Layer 9 of a small transformer language model trained on English Wikipedia (14 layers, counted from 0, width 128).
A neuron adds its activation times its output weights to the MLP's output. To switch it off is to set its activation to zero at one token and run the rest of the model.
A neuron's activation on a vector x is GELU(weights . x), where the dot is the dot product.

Input weights of the MLP neurons that the questions are about. A number n stands for n times 0.0059.
n17: -3 -21 31 3 43 11 28 28 8 -16 17 10 37 64 13 -10 -7 5 -1 27 -35 -49 -49 -6 21 -37 21 14 4 1 36 -15 22 29 5 11 6 4 28 -6 -12 16 -35 -13 -16 -1 12 -37 -26 -19 3 -1 27 6 16 12 11 42 -16 33 25 2 -26 15 -27 26 -22 -16 -19 5 -40 -25 -8 6 21 -39 7 10 -43 -34 14 -23 -8 -33 18 11 3 -11 21 7 -11 19 12 -16 19 -24 12 -18 -2 -47 30 -35 18 23 -30 24 -8 -21 -7 29 -9 4 14 1 -28 -24 -9 12 26 -30 -5 25 -18 -17 -63 -28 -17 37
n144: 7 -3 -42 34 -19 -30 1 30 -16 -18 6 -54 11 -17 -3 -36 -2 -37 15 -21 -5 -18 -7 -8 -24 -12 16 -13 8 -4 -19 49 -16 -15 21 18 0 -26 11 -37 1 42 14 -40 38 21 21 -15 1 30 -35 35 -2 12 28 36 25 -3 5 19 23 1 23 21 -15 -35 -7 -30 -19 -4 -18 -40 -17 -15 -33 23 23 -78 32 -11 -2 -19 73 -1 -6 -26 32 29 -1 35 0 -36 -6 59 7 -40 -25 -22 38 -27 -33 24 -10 -26 -8 38 -15 -24 44 -6 43 2 3 20 24 27 6 36 35 69 -72 8 -38 -6 42 -7 -22 -14
n162: -3 22 25 -47 15 -25 -17 -22 25 -5 -17 13 35 31 22 -9 14 -6 -7 -9 -57 6 31 -10 11 -12 0 -5 -29 -20 -1 5 30 12 -25 -17 -20 -11 -14 -13 21 23 20 -25 14 0 -38 0 22 35 25 23 -18 13 21 -15 13 -29 -14 -9 -15 24 -12 18 24 -1 -13 12 10 -29 1 -3 38 21 -1 -39 -19 -6 69 -28 -49 3 -4 13 -4 15 -13 -3 -5 -14 -11 31 -7 -2 -35 15 33 -2 15 4 -38 7 32 15 4 14 15 -2 -59 17 2 14 -27 -59 -1 38 22 -37 28 -17 -23 27 32 -2 8 -7 -13 -26
n216: -38 -54 -27 -6 17 -2 6 49 55 17 12 29 -14 -4 -15 -14 12 68 -7 -18 -25 4 21 -5 -6 -32 0 20 -1 -2 -3 -25 -21 33 3 16 37 -10 -7 -32 -25 39 16 -27 -5 -3 2 -11 20 1 -12 -19 -21 14 21 -2 -2 -21 5 31 2 -12 -22 -8 6 -70 13 2 24 -16 31 -10 -17 -19 2 -2 7 61 65 -5 49 11 -40 -5 -14 14 -6 -15 8 -16 66 -44 13 15 19 42 -16 -32 32 17 -25 -8 34 2 2 55 -38 -31 10 -45 -9 2 12 -11 0 -36 -3 -16 1 13 -21 -45 -1 13 -40 -78 19 13
n252: 7 7 -32 21 11 -15 -1 21 33 -45 5 10 81 7 20 5 -6 10 43 11 -7 -2 19 -17 27 15 9 8 -18 -9 8 -35 -11 -54 38 15 16 -16 -26 -26 -28 -3 -5 -6 19 -15 -17 -5 -8 42 10 -4 -7 21 -32 47 25 -42 42 1 -19 14 -21 -30 -11 -53 -8 -49 9 -10 48 -14 7 -12 -49 -34 -37 23 -21 37 42 0 9 -10 35 15 5 -5 -42 2 -17 -9 -35 -4 21 -14 21 -19 19 0 31 -38 -24 3 15 -24 -13 36 15 21 8 -38 -30 22 12 -35 -15 10 12 20 -1 59 -26 -20 8 24 -34 27
n260: -63 39 23 -21 -6 -35 -15 -32 2 33 -21 30 -38 0 46 -16 46 37 -51 0 8 -11 -19 -4 -8 -8 15 -29 70 -11 -44 8 -41 31 18 -2 2 -2 25 28 -18 -36 1 -54 -17 -56 21 -17 -32 31 3 45 10 -30 -20 37 -38 -30 37 36 -19 -5 20 -11 -48 -26 -15 63 -23 19 24 -14 -6 -31 42 -11 30 -5 -12 -31 6 21 31 -38 7 13 -47 8 6 6 -47 11 6 -29 -7 2 6 -29 17 16 33 -29 26 60 -32 12 35 19 18 -20 5 -17 12 20 13 3 -11 -6 34 -12 -17 5 -4 -11 -3 40 27 27
n270: -80 -41 -41 -14 -15 -23 -17 0 -13 11 13 17 -20 -5 4 35 -44 23 -19 -14 18 69 -9 -16 33 28 28 20 15 41 14 7 17 -3 -9 6 6 20 -8 12 -64 3 -17 46 17 -27 55 -21 -4 11 7 -14 15 10 -25 -24 -26 21 -29 -35 -18 -3 -2 -23 -21 -9 7 -21 33 -18 -56 23 29 -2 -14 -27 -5 16 -42 -6 -7 36 58 41 17 -18 -9 -3 9 -30 26 28 -3 31 13 -12 3 -20 11 22 -11 -38 -49 32 39 26 -7 0 27 -12 27 18 -4 21 -8 14 8 -33 28 45 30 7 -17 -26 13 -23 -17 -6
n320: -19 10 18 36 -35 15 22 -15 -16 -16 -4 38 -13 33 13 14 6 31 -13 -41 -48 -32 -49 -9 1 15 -9 3 11 -3 4 21 -38 2 19 13 -3 5 4 35 -7 9 -41 25 12 -10 40 12 29 -29 -23 -6 27 12 -7 -16 14 60 -17 -9 -36 57 34 21 50 17 -17 -11 -24 33 1 -39 12 10 5 -31 81 16 -38 33 27 -25 -18 -26 5 12 -11 -6 9 -25 -16 -29 -21 -6 -1 37 21 -35 -11 -8 -9 -34 -32 -1 12 -21 7 -4 -13 -29 -13 23 -10 -17 4 -37 -5 20 -19 -12 -13 17 27 8 -4 -21 -7 -42
n378: 16 -23 -71 -8 21 -20 5 11 -4 0 -30 -15 33 -9 1 -3 -13 30 40 -59 14 -39 -25 4 12 7 44 8 -16 -31 4 30 -11 -18 16 23 -9 -51 -39 -35 -10 5 15 7 48 -15 24 4 30 16 -31 26 -2 -42 -23 -37 -41 -4 -22 -2 -27 16 -8 -9 52 -1 30 24 -46 53 -15 -27 48 10 -1 -58 0 -9 -16 -20 -9 10 -3 19 -5 7 -25 -15 -9 -17 -4 7 -14 9 20 -19 5 4 9 12 -13 9 -25 19 33 -5 13 8 1 63 -10 16 -21 8 26 -2 51 -17 -8 26 26 17 6 -29 2 14 12 6
n439: 11 -31 -31 8 49 7 -14 9 15 -6 -23 -27 -22 22 38 13 -26 -11 33 10 -1 -50 16 -26 -20 24 -14 1 -95 53 -14 8 -37 -1 -34 -22 -2 -25 -55 18 42 26 34 -59 -39 36 -31 11 39 -23 17 -9 -3 4 -32 32 -53 36 23 15 40 9 -14 15 34 6 -43 35 14 22 9 7 6 -2 -29 37 43 18 1 13 20 -5 -16 -8 -42 11 0 -16 -7 28 -17 -29 14 -3 -27 4 17 23 9 -18 36 -43 -2 -25 25 -1 -2 28 5 22 -7 47 5 20 -30 -43 -15 35 1 -20 -1 1 3 -5 -2 0 -61 16
n445: 22 25 -6 -43 -14 -37 14 15 14 -20 19 -18 4 18 -23 -3 -34 28 -34 7 2 -9 20 4 27 11 20 5 -4 42 16 4 12 42 -7 10 -44 -1 39 -4 5 22 -31 2 24 -4 -29 -7 34 9 37 41 35 5 9 20 -19 -12 -31 -21 44 77 -8 9 17 -2 -16 1 -3 -14 -15 20 10 -11 12 11 -39 23 15 17 -16 -30 -22 -7 1 21 -9 11 49 -33 -13 23 -18 27 -38 -20 -17 -3 -18 -21 36 16 -29 9 -9 -17 15 -45 -32 -18 20 -31 25 27 -12 32 30 -49 15 -26 -1 33 -19 -44 -12 -43 22 -72
n459: -9 12 -4 31 -1 -5 15 13 -13 -17 9 -49 -6 -16 -21 -27 -35 52 45 -27 -33 -6 10 58 2 -3 13 -14 -9 -13 -11 29 -10 30 -14 -42 12 11 6 62 12 48 -46 -25 2 -49 24 -13 -4 37 19 15 -6 -34 9 10 50 18 -8 -16 -6 -2 27 -1 39 29 11 3 -50 11 3 -16 14 -32 -24 -68 9 21 -9 -30 37 -18 36 -3 -27 34 2 -2 -13 -9 -10 -64 -1 33 34 -13 25 -18 4 40 -49 6 -65 -10 10 19 37 6 16 31 18 6 -10 -11 -33 5 5 16 1 15 7 27 -54 -9 26 1 -57 -11
n460: -4 -27 -17 -46 12 -21 9 5 4 41 17 -22 -35 9 17 7 -20 13 25 -19 -51 26 6 23 11 16 17 -1 12 -36 42 -33 5 -5 42 -34 12 -34 -1 34 -63 14 8 -3 36 -22 13 17 -51 -13 35 -12 14 -46 25 10 15 -9 26 -11 -13 -3 25 29 4 -54 -12 -11 -6 -7 0 -4 -25 31 -15 -17 -17 -53 -41 40 -6 -21 41 -17 9 -22 10 30 24 46 -31 9 -18 -1 49 1 40 -11 -30 -12 17 33 -32 8 1 -12 1 43 56 -11 10 -7 -21 -10 -3 -2 -3 -6 -15 -17 -45 -16 2 25 42 37 6 -61

Output weights of the MLP neurons that the questions are about. A number n stands for n times 0.0025.
n17: -2 -17 -25 -6 33 -6 2 -6 6 10 21 6 19 19 -28 74 -23 15 -25 -11 -3 41 -8 -46 -42 -6 -5 30 30 43 2 -18 -54 15 -56 9 1 -15 5 -15 19 27 -1 -1 -16 6 -40 47 8 -54 32 -10 0 -15 -5 -14 -12 15 -28 15 17 1 26 10 14 -55 40 -47 10 -33 -50 17 -27 -24 0 22 27 16 48 -19 29 43 47 -2 37 -60 14 33 -16 -25 17 39 -27 63 -16 22 -3 20 18 5 15 -38 -22 17 -36 -21 -29 -4 -17 -18 -2 -11 13 -36 -8 4 10 -1 -24 42 -50 0 3 -10 28 30 12 -24
n144: -34 18 -29 -12 -3 10 -7 25 3 39 14 -28 38 -15 -29 -2 26 4 33 -17 3 1 4 48 14 -37 13 1 -1 -52 30 6 11 -8 -68 -22 -47 60 62 8 9 -4 -1 -38 -19 -19 -6 59 -7 68 -15 -27 -18 -34 -8 36 -21 -33 12 13 -25 -12 -52 -23 -11 -24 -59 39 6 -6 12 22 47 -19 27 21 18 31 -15 -76 -16 -63 -25 -4 -29 9 -19 -7 -12 28 -1 4 -3 -25 -12 26 17 -14 -34 -66 42 27 26 36 59 28 -1 62 -30 11 -10 53 -33 -45 47 -27 65 -7 5 21 22 9 8 47 35 1 -14 -68
n162: 1 -1 -18 -31 10 -6 36 -33 -1 -33 48 -34 14 10 60 9 -10 10 -27 6 -44 -38 -1 -4 -3 -8 -1 9 -37 28 37 14 -4 -18 18 18 -11 24 8 37 -3 -19 50 15 51 -23 -11 -3 20 11 33 -6 -23 -38 -42 3 44 2 -38 2 4 18 4 -9 -33 15 0 41 4 2 -11 23 2 -25 -6 -13 3 19 -18 -13 -17 6 -29 16 -21 -20 -14 11 52 -1 -40 9 2 -34 -34 40 20 46 -10 -5 -39 -5 -8 32 -18 -7 -43 39 2 -24 26 29 6 -4 -33 -16 20 -10 13 -54 -30 27 -25 11 -14 -49 31 85
n216: -1 -14 56 -4 -17 -64 32 -11 -26 -8 21 -38 45 11 25 -3 20 -12 21 -19 16 -20 3 -13 1 21 -6 9 -66 19 21 2 -38 21 22 7 65 71 -13 10 19 15 2 8 -5 11 40 -59 -31 -22 -27 -18 -39 72 1 6 -25 -31 -43 -13 58 5 -15 14 47 34 10 36 -25 1 -13 -25 7 -35 37 1 46 -14 46 -68 -17 19 -26 -27 18 10 -30 -26 12 34 -18 -25 80 -2 -10 67 47 16 -23 16 -19 -15 -6 38 -28 15 2 32 -16 -31 -51 -9 60 -31 -16 -24 9 7 -18 -30 -25 -33 27 48 -41 -4 -18 -86
n252: -3 -19 12 17 -59 -32 -20 -5 -74 66 23 45 -20 -15 -8 -15 -9 54 -10 17 3 14 -20 15 26 -1 -6 -4 -12 -44 -6 -13 25 -3 8 -33 21 -33 -2 20 34 42 -42 -1 45 9 -15 -34 10 12 33 -8 55 6 10 -48 35 -4 3 13 19 19 -24 -46 6 -7 -42 -2 1 44 6 -17 9 36 7 -6 19 -32 -31 12 -6 71 -23 -24 10 -25 37 36 -32 -20 -4 4 24 -15 -18 5 15 -35 -27 32 2 13 41 28 -4 -19 24 -28 -3 25 10 -11 43 -18 -54 -3 -35 -4 -47 -37 31 21 23 20 -46 -15 21 -29
n260: 18 24 21 -52 13 -70 25 11 13 -30 24 18 45 31 -47 21 -51 -13 -16 -16 28 31 -9 17 -28 6 19 33 32 -9 -19 58 39 -81 38 -5 24 -15 57 -53 -33 4 -29 44 -16 -11 15 5 -7 9 24 20 -9 7 3 23 -11 -2 42 -49 -25 -11 -32 -35 -33 -23 -41 -23 -50 -26 -40 14 3 41 9 -3 14 66 21 31 -11 10 31 11 -3 -56 21 3 -10 20 21 -46 40 -27 16 -88 -32 -36 11 -2 21 31 -31 23 10 -32 20 -22 -31 16 1 6 17 -27 35 -15 -22 15 -42 12 12 53 -32 34 32 44 27 -19
n270: 42 -28 35 -35 -6 45 7 -38 38 6 -45 6 28 -49 23 -66 -19 -11 2 -2 54 -26 17 35 32 -60 -16 -9 -55 22 -36 53 -26 -1 -30 16 18 -40 31 -16 49 14 -25 -31 26 -5 10 -5 49 35 -20 11 -47 26 40 -31 -3 23 -25 -6 31 -31 -26 34 -2 -29 17 -8 37 -19 -80 14 37 -49 -29 -12 -33 -16 0 8 38 -3 -4 22 -29 72 24 -13 53 -19 61 20 25 -4 24 -4 10 -2 23 36 -22 -54 17 -29 11 2 7 23 -17 65 49 -19 -59 -19 -13 -46 -20 21 -12 -18 -23 -29 14 18 -11 9 -11 22
n320: -37 -29 -4 -16 -4 -37 -15 -52 -27 -41 -20 -21 -19 2 -29 -37 -24 4 -40 -25 47 6 9 -18 -20 -21 -61 -3 27 21 27 -20 -5 -28 33 -33 -5 -27 -19 18 12 32 13 0 -13 25 -10 -40 19 45 -16 1 25 37 71 -8 26 30 6 23 46 -63 -25 -10 45 61 32 20 -1 74 38 -15 -40 -13 58 35 -12 4 48 11 6 -20 34 32 -15 -54 -14 19 36 -28 -2 32 7 -8 -18 7 -12 30 15 -24 -21 25 8 -6 21 48 4 -18 -29 -35 -31 1 0 -45 -15 9 -16 3 -13 2 9 -4 49 -29 -22 1 42 12
n378: -27 35 -8 35 -29 -39 -4 -62 -29 2 40 45 -28 -20 2 21 -31 -35 -29 -11 28 -8 2 -18 -35 22 20 -12 2 -4 0 -19 3 8 24 -1 34 10 -11 52 -26 16 20 7 -45 44 -50 -73 -11 33 55 -24 14 -49 60 -42 -3 33 -54 38 10 4 -8 24 -10 -45 -2 -19 4 8 17 -3 -6 5 26 3 2 23 -13 27 74 -31 -6 -51 -35 -14 -15 50 1 -18 3 -20 -7 26 45 0 -9 -7 -3 13 -15 -22 9 0 8 8 19 39 19 23 10 3 20 -19 -57 -30 -21 -2 37 21 25 -2 -8 -25 38 29 29 -28
n439: -34 2 -11 -23 -45 5 3 -13 -16 3 48 -4 -5 -32 -7 -5 -32 19 -57 2 -43 63 18 7 36 4 4 11 35 -51 44 -47 30 -17 17 1 16 15 64 -17 -43 16 -19 62 53 -62 -18 15 -19 52 14 53 10 -26 58 -2 36 -49 -1 15 -3 31 -9 -6 -23 -40 45 -51 -28 -13 -26 3 -10 4 0 -33 -30 -28 -10 -38 -4 6 3 13 14 18 -25 27 15 9 -40 -13 16 -8 -3 -38 30 -16 14 21 -3 -4 2 57 10 5 43 13 13 -16 -4 -23 9 -39 15 26 14 -20 -6 12 -23 14 -39 -42 -28 26 28 34
n445: -1 -11 -29 3 22 60 -54 34 -52 -5 -25 32 -15 -17 -21 35 -16 -38 13 27 -7 46 39 23 -11 31 -52 47 50 20 25 -15 4 -42 -22 -54 -53 -28 -9 37 -14 59 -6 -5 25 -18 35 -46 40 37 4 38 -13 -19 22 67 57 -31 41 -32 5 1 41 10 -73 -15 15 -1 -11 24 4 -42 -10 -33 -23 11 -31 19 -18 -7 36 -11 -12 -54 -18 35 -38 -23 67 8 14 9 0 43 -12 -12 -1 -8 3 -21 -3 27 -13 40 -44 -48 20 7 4 -1 -20 -26 22 5 -14 48 5 -15 1 8 -5 2 -16 -43 41 -60 -1 -25
n459: -56 -55 2 6 36 -15 20 -57 -76 9 -25 45 -12 46 40 -14 7 21 7 7 43 35 26 -36 -50 4 -1 -34 -14 29 41 -37 -30 9 -26 14 26 0 -3 5 2 2 -19 26 17 -3 -10 -19 -43 -12 -31 -59 -19 -2 14 29 5 -92 -33 -20 -11 29 29 14 17 22 -7 27 -46 -14 95 -14 -38 23 1 5 -62 18 25 24 -8 -12 36 24 35 -17 -32 27 59 1 7 16 13 17 -13 22 -21 20 19 47 -7 -2 23 -9 -35 -42 -4 22 -22 63 -16 17 6 -1 13 -7 -3 -66 32 -12 -2 26 -5 -86 26 42 -37 -4
n460: 12 33 26 10 10 -5 31 -6 -17 -47 -5 -4 21 -53 -45 40 -27 45 -11 20 7 -9 -27 -2 6 -20 -1 28 18 -13 28 67 -12 -27 10 2 -19 14 -8 -35 39 -18 -25 13 34 30 1 -22 -28 -30 16 0 -10 0 36 -6 61 -22 -30 0 50 -42 -43 -28 3 -26 39 -16 22 -46 33 21 60 4 3 -30 24 -45 27 10 -28 -7 24 15 -48 47 -13 57 -15 -11 -6 -32 -31 17 -25 -57 -22 34 3 15 -55 -14 4 -39 9 20 33 -25 -34 14 38 -25 11 -12 -18 -10 13 -24 -24 -32 62 31 28 14 20 -6 -14 22

Each question names a token from some text and the token that comes next. It shows the vector x that enters the MLP there. A number n stands for n times 0.056.

Then comes g, the gradient of the next token's log-probability with respect to the MLP's output, scaled to length 1. A neuron's effect is roughly proportional to its activation times (output weights . g). A number n stands for n times 0.0036.

" 1", then "00"
x: -21 5 2 21 7 -13 23 -14 30 -30 -11 37 3 42 16 23 -4 0 -3 -19 21 24 -1 4 -21 -31 -6 12 37 -28 -23 -24 -61 -11 -3 -5 8 9 51 -8 10 6 24 29 11 10 -29 -25 -20 -7 17 -20 -12 13 -32 37 -9 20 -7 -53 29 -4 29 -4 -54 8 -9 25 -13 56 -3 -13 24 23 2 26 1 42 -17 29 -21 -15 -27 -24 -22 17 18 23 28 -5 39 12 -16 -30 4 15 -9 38 -19 -26 -28 -19 28 14 -42 -60 -10 -9 7 11 -2 -15 -12 -9 19 13 -15 15 -37 -60 22 -5 38 1 -11 -13 -43 32
g: 15 43 -55 -14 18 -5 14 49 -17 2 -44 32 -5 5 -35 -5 15 24 -49 -34 -7 14 -32 -27 -9 23 -9 -24 26 -19 13 -31 -3 -23 37 -19 26 -52 -43 7 27 -20 42 37 8 7 18 -40 14 10 19 3 21 -4 -4 -4 25 0 6 27 -3 9 3 -15 15 -12 1 -39 10 7 -5 -1 -39 -9 0 34 62 -15 -48 -20 28 24 0 38 35 20 -25 3 17 -36 -6 5 -17 -9 -33 -33 -28 18 -34 -25 -10 42 42 9 11 -19 36 -3 0 -2 43 -45 -10 12 -24 11 -3 -2 -27 -8 26 3 7 12 0 45 -20 6
Which neuron, switched off, lowers the next token's probability most? n320

" T", then "a"
x: 14 -12 -12 -1 -16 28 -6 -36 -22 7 -5 2 -9 47 1 43 -17 0 -14 15 16 -19 16 9 -6 16 6 14 -21 -5 -20 -10 -8 -18 -5 14 1 -26 -13 15 -20 -28 -9 20 -19 -15 9 -42 27 -40 28 -12 6 -1 -23 34 27 -15 -31 -39 -27 -5 29 -9 -49 46 -17 27 24 7 -29 22 -22 31 -8 26 24 22 -13 13 -63 -40 16 -13 -29 -13 4 -11 45 11 -9 -21 -19 -26 -9 61 32 21 15 24 -68 22 1 -30 34 -7 -22 3 -9 3 -31 35 14 27 31 38 4 -11 -28 17 25 -33 23 13 -2 21 -11 53
g: -4 4 -51 -43 2 25 40 11 -1 2 19 -1 21 -29 -14 -22 -19 6 9 -27 -5 -13 43 -19 27 -24 25 17 27 -40 -17 -50 -14 9 9 10 12 13 20 -14 24 10 -5 22 4 -71 23 32 21 7 -40 11 -11 18 -1 3 -5 49 5 0 -1 -6 4 21 -10 3 5 -11 -11 -28 -10 -49 12 -24 7 3 4 -16 2 -22 -14 -25 31 31 11 11 11 28 6 -31 19 27 49 -26 24 -39 3 57 31 9 -3 -45 -19 -41 47 -63 -7 -1 -16 5 21 -4 -17 0 -22 -50 25 -10 1 -24 7 -17 4 20 30 57 -27 23
Which two neurons, each switched off alone, lower its probability most, in order? n270, n439

"r", then "ish"
x: -31 -2 8 -23 -13 20 -16 5 26 -30 -7 -12 15 -9 63 2 -10 -7 -21 11 26 -18 -12 28 -43 -18 8 7 38 0 -17 12 -34 -1 11 17 -4 16 59 -38 13 33 60 13 8 49 -6 -16 5 0 3 -7 -11 14 -21 -31 1 -1 -27 -14 -27 11 -12 25 -29 39 -12 36 15 9 -5 -12 -38 11 -21 -17 10 59 -8 35 23 -14 -14 -8 10 -15 -14 -17 16 9 -16 -42 56 13 4 30 8 21 -37 36 -48 12 8 4 -45 -17 -25 -41 30 3 -28 30 -5 12 44 -31 -15 -20 -65 2 -14 24 -5 7 24 -24 3 8
g: 9 -8 -2 -10 -11 25 43 20 -32 -12 -17 -38 -16 -14 -58 -43 7 11 5 27 -12 -47 -31 -16 -24 -37 -18 -29 2 8 -34 -30 -5 -26 16 -12 -10 -37 -38 31 8 19 20 25 57 -8 -47 -24 2 22 -10 -31 43 -12 5 -2 -4 -16 4 22 2 10 -11 -9 0 4 -3 43 35 38 2 -11 25 -34 30 20 12 5 -36 -10 26 37 30 11 13 -36 2 -47 44 9 25 50 3 -14 -15 34 -17 -4 -7 18 -32 40 -12 40 36 30 7 21 1 45 16 4 -1 25 15 -41 9 0 -9 9 16 -32 -13 -26 7 -8 -16 -17
Which neuron, switched off, lowers the next token's probability most? n320

"el", then " in"
x: 42 -27 -28 3 -20 12 35 38 -41 19 20 -15 35 -4 -12 -7 -33 9 7 22 -5 -12 28 -12 18 18 17 0 5 5 -25 -38 -31 -22 -12 -25 -21 -6 8 -25 6 21 22 -16 -27 56 1 -31 -29 -28 6 0 21 0 -22 1 2 30 -33 -20 -14 -15 37 28 -25 79 15 31 14 13 26 -6 -10 16 -26 -1 -48 -5 32 -17 -9 -2 9 5 -39 2 21 31 -4 9 -11 -59 32 -22 -20 -14 39 49 11 0 -31 22 -16 -12 -34 -6 -13 -8 -8 -6 -13 -13 -8 -19 59 4 15 29 -26 3 43 0 -12 70 15 -36 -33 25
g: 43 31 -9 -21 -9 -16 46 -52 -27 -4 5 -6 36 24 -37 -14 1 0 -29 5 43 41 3 7 22 19 -28 13 -1 -53 -17 -42 -3 -8 21 30 -25 35 -39 39 -1 14 2 52 -31 17 34 -27 13 5 12 -6 16 -8 0 9 8 23 -20 15 22 27 -14 -40 -24 -26 21 5 -25 -10 19 12 -4 0 13 12 7 -44 33 15 -31 16 20 -22 25 -3 -9 -19 -12 -16 -9 -3 69 14 -48 -40 -41 -6 20 40 -26 -16 11 23 -32 -32 -39 8 23 42 -2 23 -22 -23 4 -14 -18 1 -4 -20 13 12 43 -26 2 -20 5 -16
Which two neurons, each switched off alone, lower its probability most, in order? n459, n439

" W", then "als"
x: 50 -11 -29 45 24 17 11 -37 -38 -15 -30 -19 9 23 14 16 -3 -17 -5 20 82 -21 21 -7 5 -12 15 18 -1 8 4 -10 -38 -8 4 4 -13 3 12 -19 16 -20 10 7 13 15 -11 -21 18 16 36 3 1 5 -63 3 12 30 -15 -52 -25 19 1 -22 -15 34 8 57 13 17 -18 10 -19 -3 20 -36 -14 29 -51 0 -42 -51 -36 -17 -11 -35 17 0 2 -10 3 -8 6 -2 -5 25 14 11 -25 -17 -55 22 7 -24 -32 -16 -1 -4 18 17 -10 58 0 -1 11 18 44 19 -51 17 -4 11 4 3 -18 8 -1 65
g: -16 27 8 30 -22 -2 -19 -19 -45 6 -6 7 42 -1 19 -11 38 -4 33 31 -5 -7 -4 6 -13 33 52 6 -38 12 39 -17 -22 9 29 -21 14 -8 -5 -19 39 15 -16 -25 -14 -9 7 -14 -8 -49 -13 6 -9 27 4 -1 28 12 -6 29 -13 26 -2 -2 -35 -27 18 -17 -13 -16 -25 -32 55 -4 23 -31 -30 -26 44 -53 -48 38 34 -29 20 14 19 -15 -34 14 31 14 -24 -6 23 -31 24 -23 2 -36 -8 -2 9 19 -6 9 26 -18 -2 -18 -34 18 3 -6 7 59 10 -65 -24 20 -16 -9 -12 53 21 27 -25 -6
Which neuron, switched off, raises the next token's probability most? n378

" (", then "l"
x: 16 -27 29 -16 16 12 -7 -23 -24 -13 42 16 -5 27 29 6 -20 -6 19 6 56 47 32 -29 31 -21 19 38 -1 22 26 -9 -16 -47 -49 -15 7 -15 -20 -14 -9 20 46 26 -3 -19 10 -41 28 -24 17 4 18 17 -33 6 14 -35 -30 -63 17 3 44 5 -46 0 -7 6 41 31 -25 -2 3 -2 -4 36 -12 18 -10 -6 -43 -22 -21 -1 -5 -10 -31 5 5 -20 2 -32 18 -39 -15 8 -3 32 -10 -4 -55 41 7 -32 18 7 -19 -23 7 2 6 8 8 6 7 23 -31 43 -40 -22 13 20 23 9 8 7 -33 19
g: 26 19 1 0 4 -60 9 -19 -18 6 -1 44 28 -45 3 -26 -15 19 2 -7 -21 -62 9 -4 -15 -51 12 19 10 28 24 34 16 35 14 -36 -53 -5 20 42 7 26 -30 -20 15 19 10 -2 -20 7 30 11 18 -15 28 3 61 -11 -4 -35 -20 23 4 43 -11 39 -11 -19 36 9 -10 40 32 16 -3 -22 23 -40 28 4 -3 -37 -1 -12 17 -17 2 -20 -29 17 -25 -24 25 28 30 5 23 2 -45 -3 -11 -16 -22 -5 -32 0 -5 0 -12 -17 36 -31 9 29 25 3 6 -49 -18 -29 -3 -37 23 7 -13 -1 -40 28
Which neuron, switched off, lowers the next token's probability most? n270

"a", then "ult"
x: 27 12 -8 11 22 4 7 -65 -23 5 -6 -13 29 -5 -12 34 -46 -18 -24 22 38 -21 -7 -9 -6 17 9 -15 -18 -9 -16 -14 13 6 34 19 -22 -8 29 -20 20 14 9 -7 26 -22 25 -29 -2 -21 2 -17 -22 24 -36 -10 -2 7 -7 -15 -20 -30 3 33 -26 61 -38 -12 -4 23 -3 -19 -3 15 7 4 -24 13 -35 48 -8 1 -24 20 2 -17 25 -7 15 -1 -45 -51 25 23 21 19 26 23 -15 73 -78 67 -37 16 15 -26 -4 -9 1 42 -33 6 -20 -7 41 -26 -7 5 18 7 40 22 -6 44 -6 -39 1 9
g: -3 -15 -5 1 29 -25 -17 29 16 -26 51 37 17 -10 -17 7 -38 24 42 -1 -13 -30 10 -40 1 -12 -18 -4 -33 -41 30 -49 13 -28 -4 4 -5 36 35 22 -14 38 12 -1 -29 -8 29 -8 16 -16 69 0 30 20 -9 -3 6 11 -41 -8 -31 -7 7 -15 18 1 -51 19 -29 52 32 16 16 8 15 39 12 3 43 -14 5 -11 -37 -27 -13 13 18 6 -3 24 -23 39 -29 6 4 -18 -15 -13 -22 22 15 0 6 -24 -17 -15 12 17 -14 24 21 -16 -35 -39 12 -55 -39 -18 -50 24 -4 31 1 -8 28 -20 3 33
Which neuron, switched off, lowers the next token's probability most? n378

"ated", then " includ"
x: 47 -16 -7 -16 -12 -11 44 -55 -37 -16 -16 -38 -3 16 16 40 -39 -17 22 13 8 -9 34 10 -3 -15 15 -8 43 -8 -17 -25 20 -1 -7 -6 -35 4 -13 -20 14 26 4 29 37 8 -1 -46 -10 24 17 -45 -8 -6 20 42 -23 -10 -17 -5 53 -6 47 -3 -56 1 -34 9 -43 38 -9 -25 15 1 -11 33 13 -2 -5 -6 -2 -20 -19 -2 10 5 41 -5 3 3 5 -27 17 -46 -15 -14 2 1 14 -11 -9 54 37 -16 36 -19 18 -10 13 13 -10 40 11 14 27 24 1 -18 -22 -21 21 33 5 -2 19 -51 -33 -29
g: -26 -12 38 -28 12 22 -3 8 -10 28 9 13 7 14 -13 6 10 -10 6 -79 -19 21 -27 -34 15 26 25 5 10 -43 33 24 -32 -22 -18 21 -15 -14 -1 -27 14 6 15 -29 18 -4 32 -7 22 -16 12 7 22 19 39 41 58 9 21 -30 14 -25 -34 -7 -42 -40 32 9 -42 -38 -5 -4 -7 15 1 -15 -13 -4 38 -49 -60 16 16 20 -17 38 -27 -15 -22 21 2 -27 -31 26 30 -18 2 -25 0 34 25 21 -36 -11 9 -5 48 0 6 19 29 14 -17 -10 11 -54 39 7 -22 9 -22 -6 -17 10 29 8 5 -5
Which neuron, switched off, lowers the next token's probability most? n144

" the", then " time"
x: -19 -21 -35 -29 -7 2 -7 -38 -28 -5 1 -16 8 39 25 27 -13 0 -13 1 31 -20 25 4 13 -14 21 8 49 8 4 19 -3 -40 21 -4 1 -10 33 -17 -12 -37 35 34 22 -21 -15 -22 -6 6 8 -23 8 19 -36 81 10 -1 -48 -25 -24 -7 41 3 -37 -8 11 -2 -24 16 11 -13 -17 15 -9 -2 -15 15 4 -5 10 -23 -46 10 -40 -30 22 -13 17 33 12 -37 13 -36 10 32 -19 27 -9 11 -36 33 9 13 6 -4 5 -17 51 2 2 26 -9 2 5 38 14 -13 -13 -42 -2 37 -28 -5 -1 -24 -9 50
g: 24 23 -8 -3 31 -47 -27 6 30 -11 31 -18 -34 22 9 6 26 -1 10 -46 0 2 -23 7 -34 -27 -12 -1 30 34 17 5 35 -7 7 -52 -5 4 41 17 13 -14 17 1 3 -28 -1 -3 -55 20 35 14 -39 -27 22 -9 0 24 -3 3 21 -12 13 -24 -56 2 -26 -10 50 12 -4 -44 27 -26 5 -14 -14 -3 -23 -47 29 18 47 25 -10 -37 14 60 30 18 -32 -2 -1 45 30 -31 -6 -13 17 -3 17 -47 -14 36 4 0 -9 -13 -22 1 -28 18 5 -41 27 34 -6 -23 20 -13 25 21 -19 -15 25 10 -9 -36
Which neuron, switched off, raises the next token's probability most? n270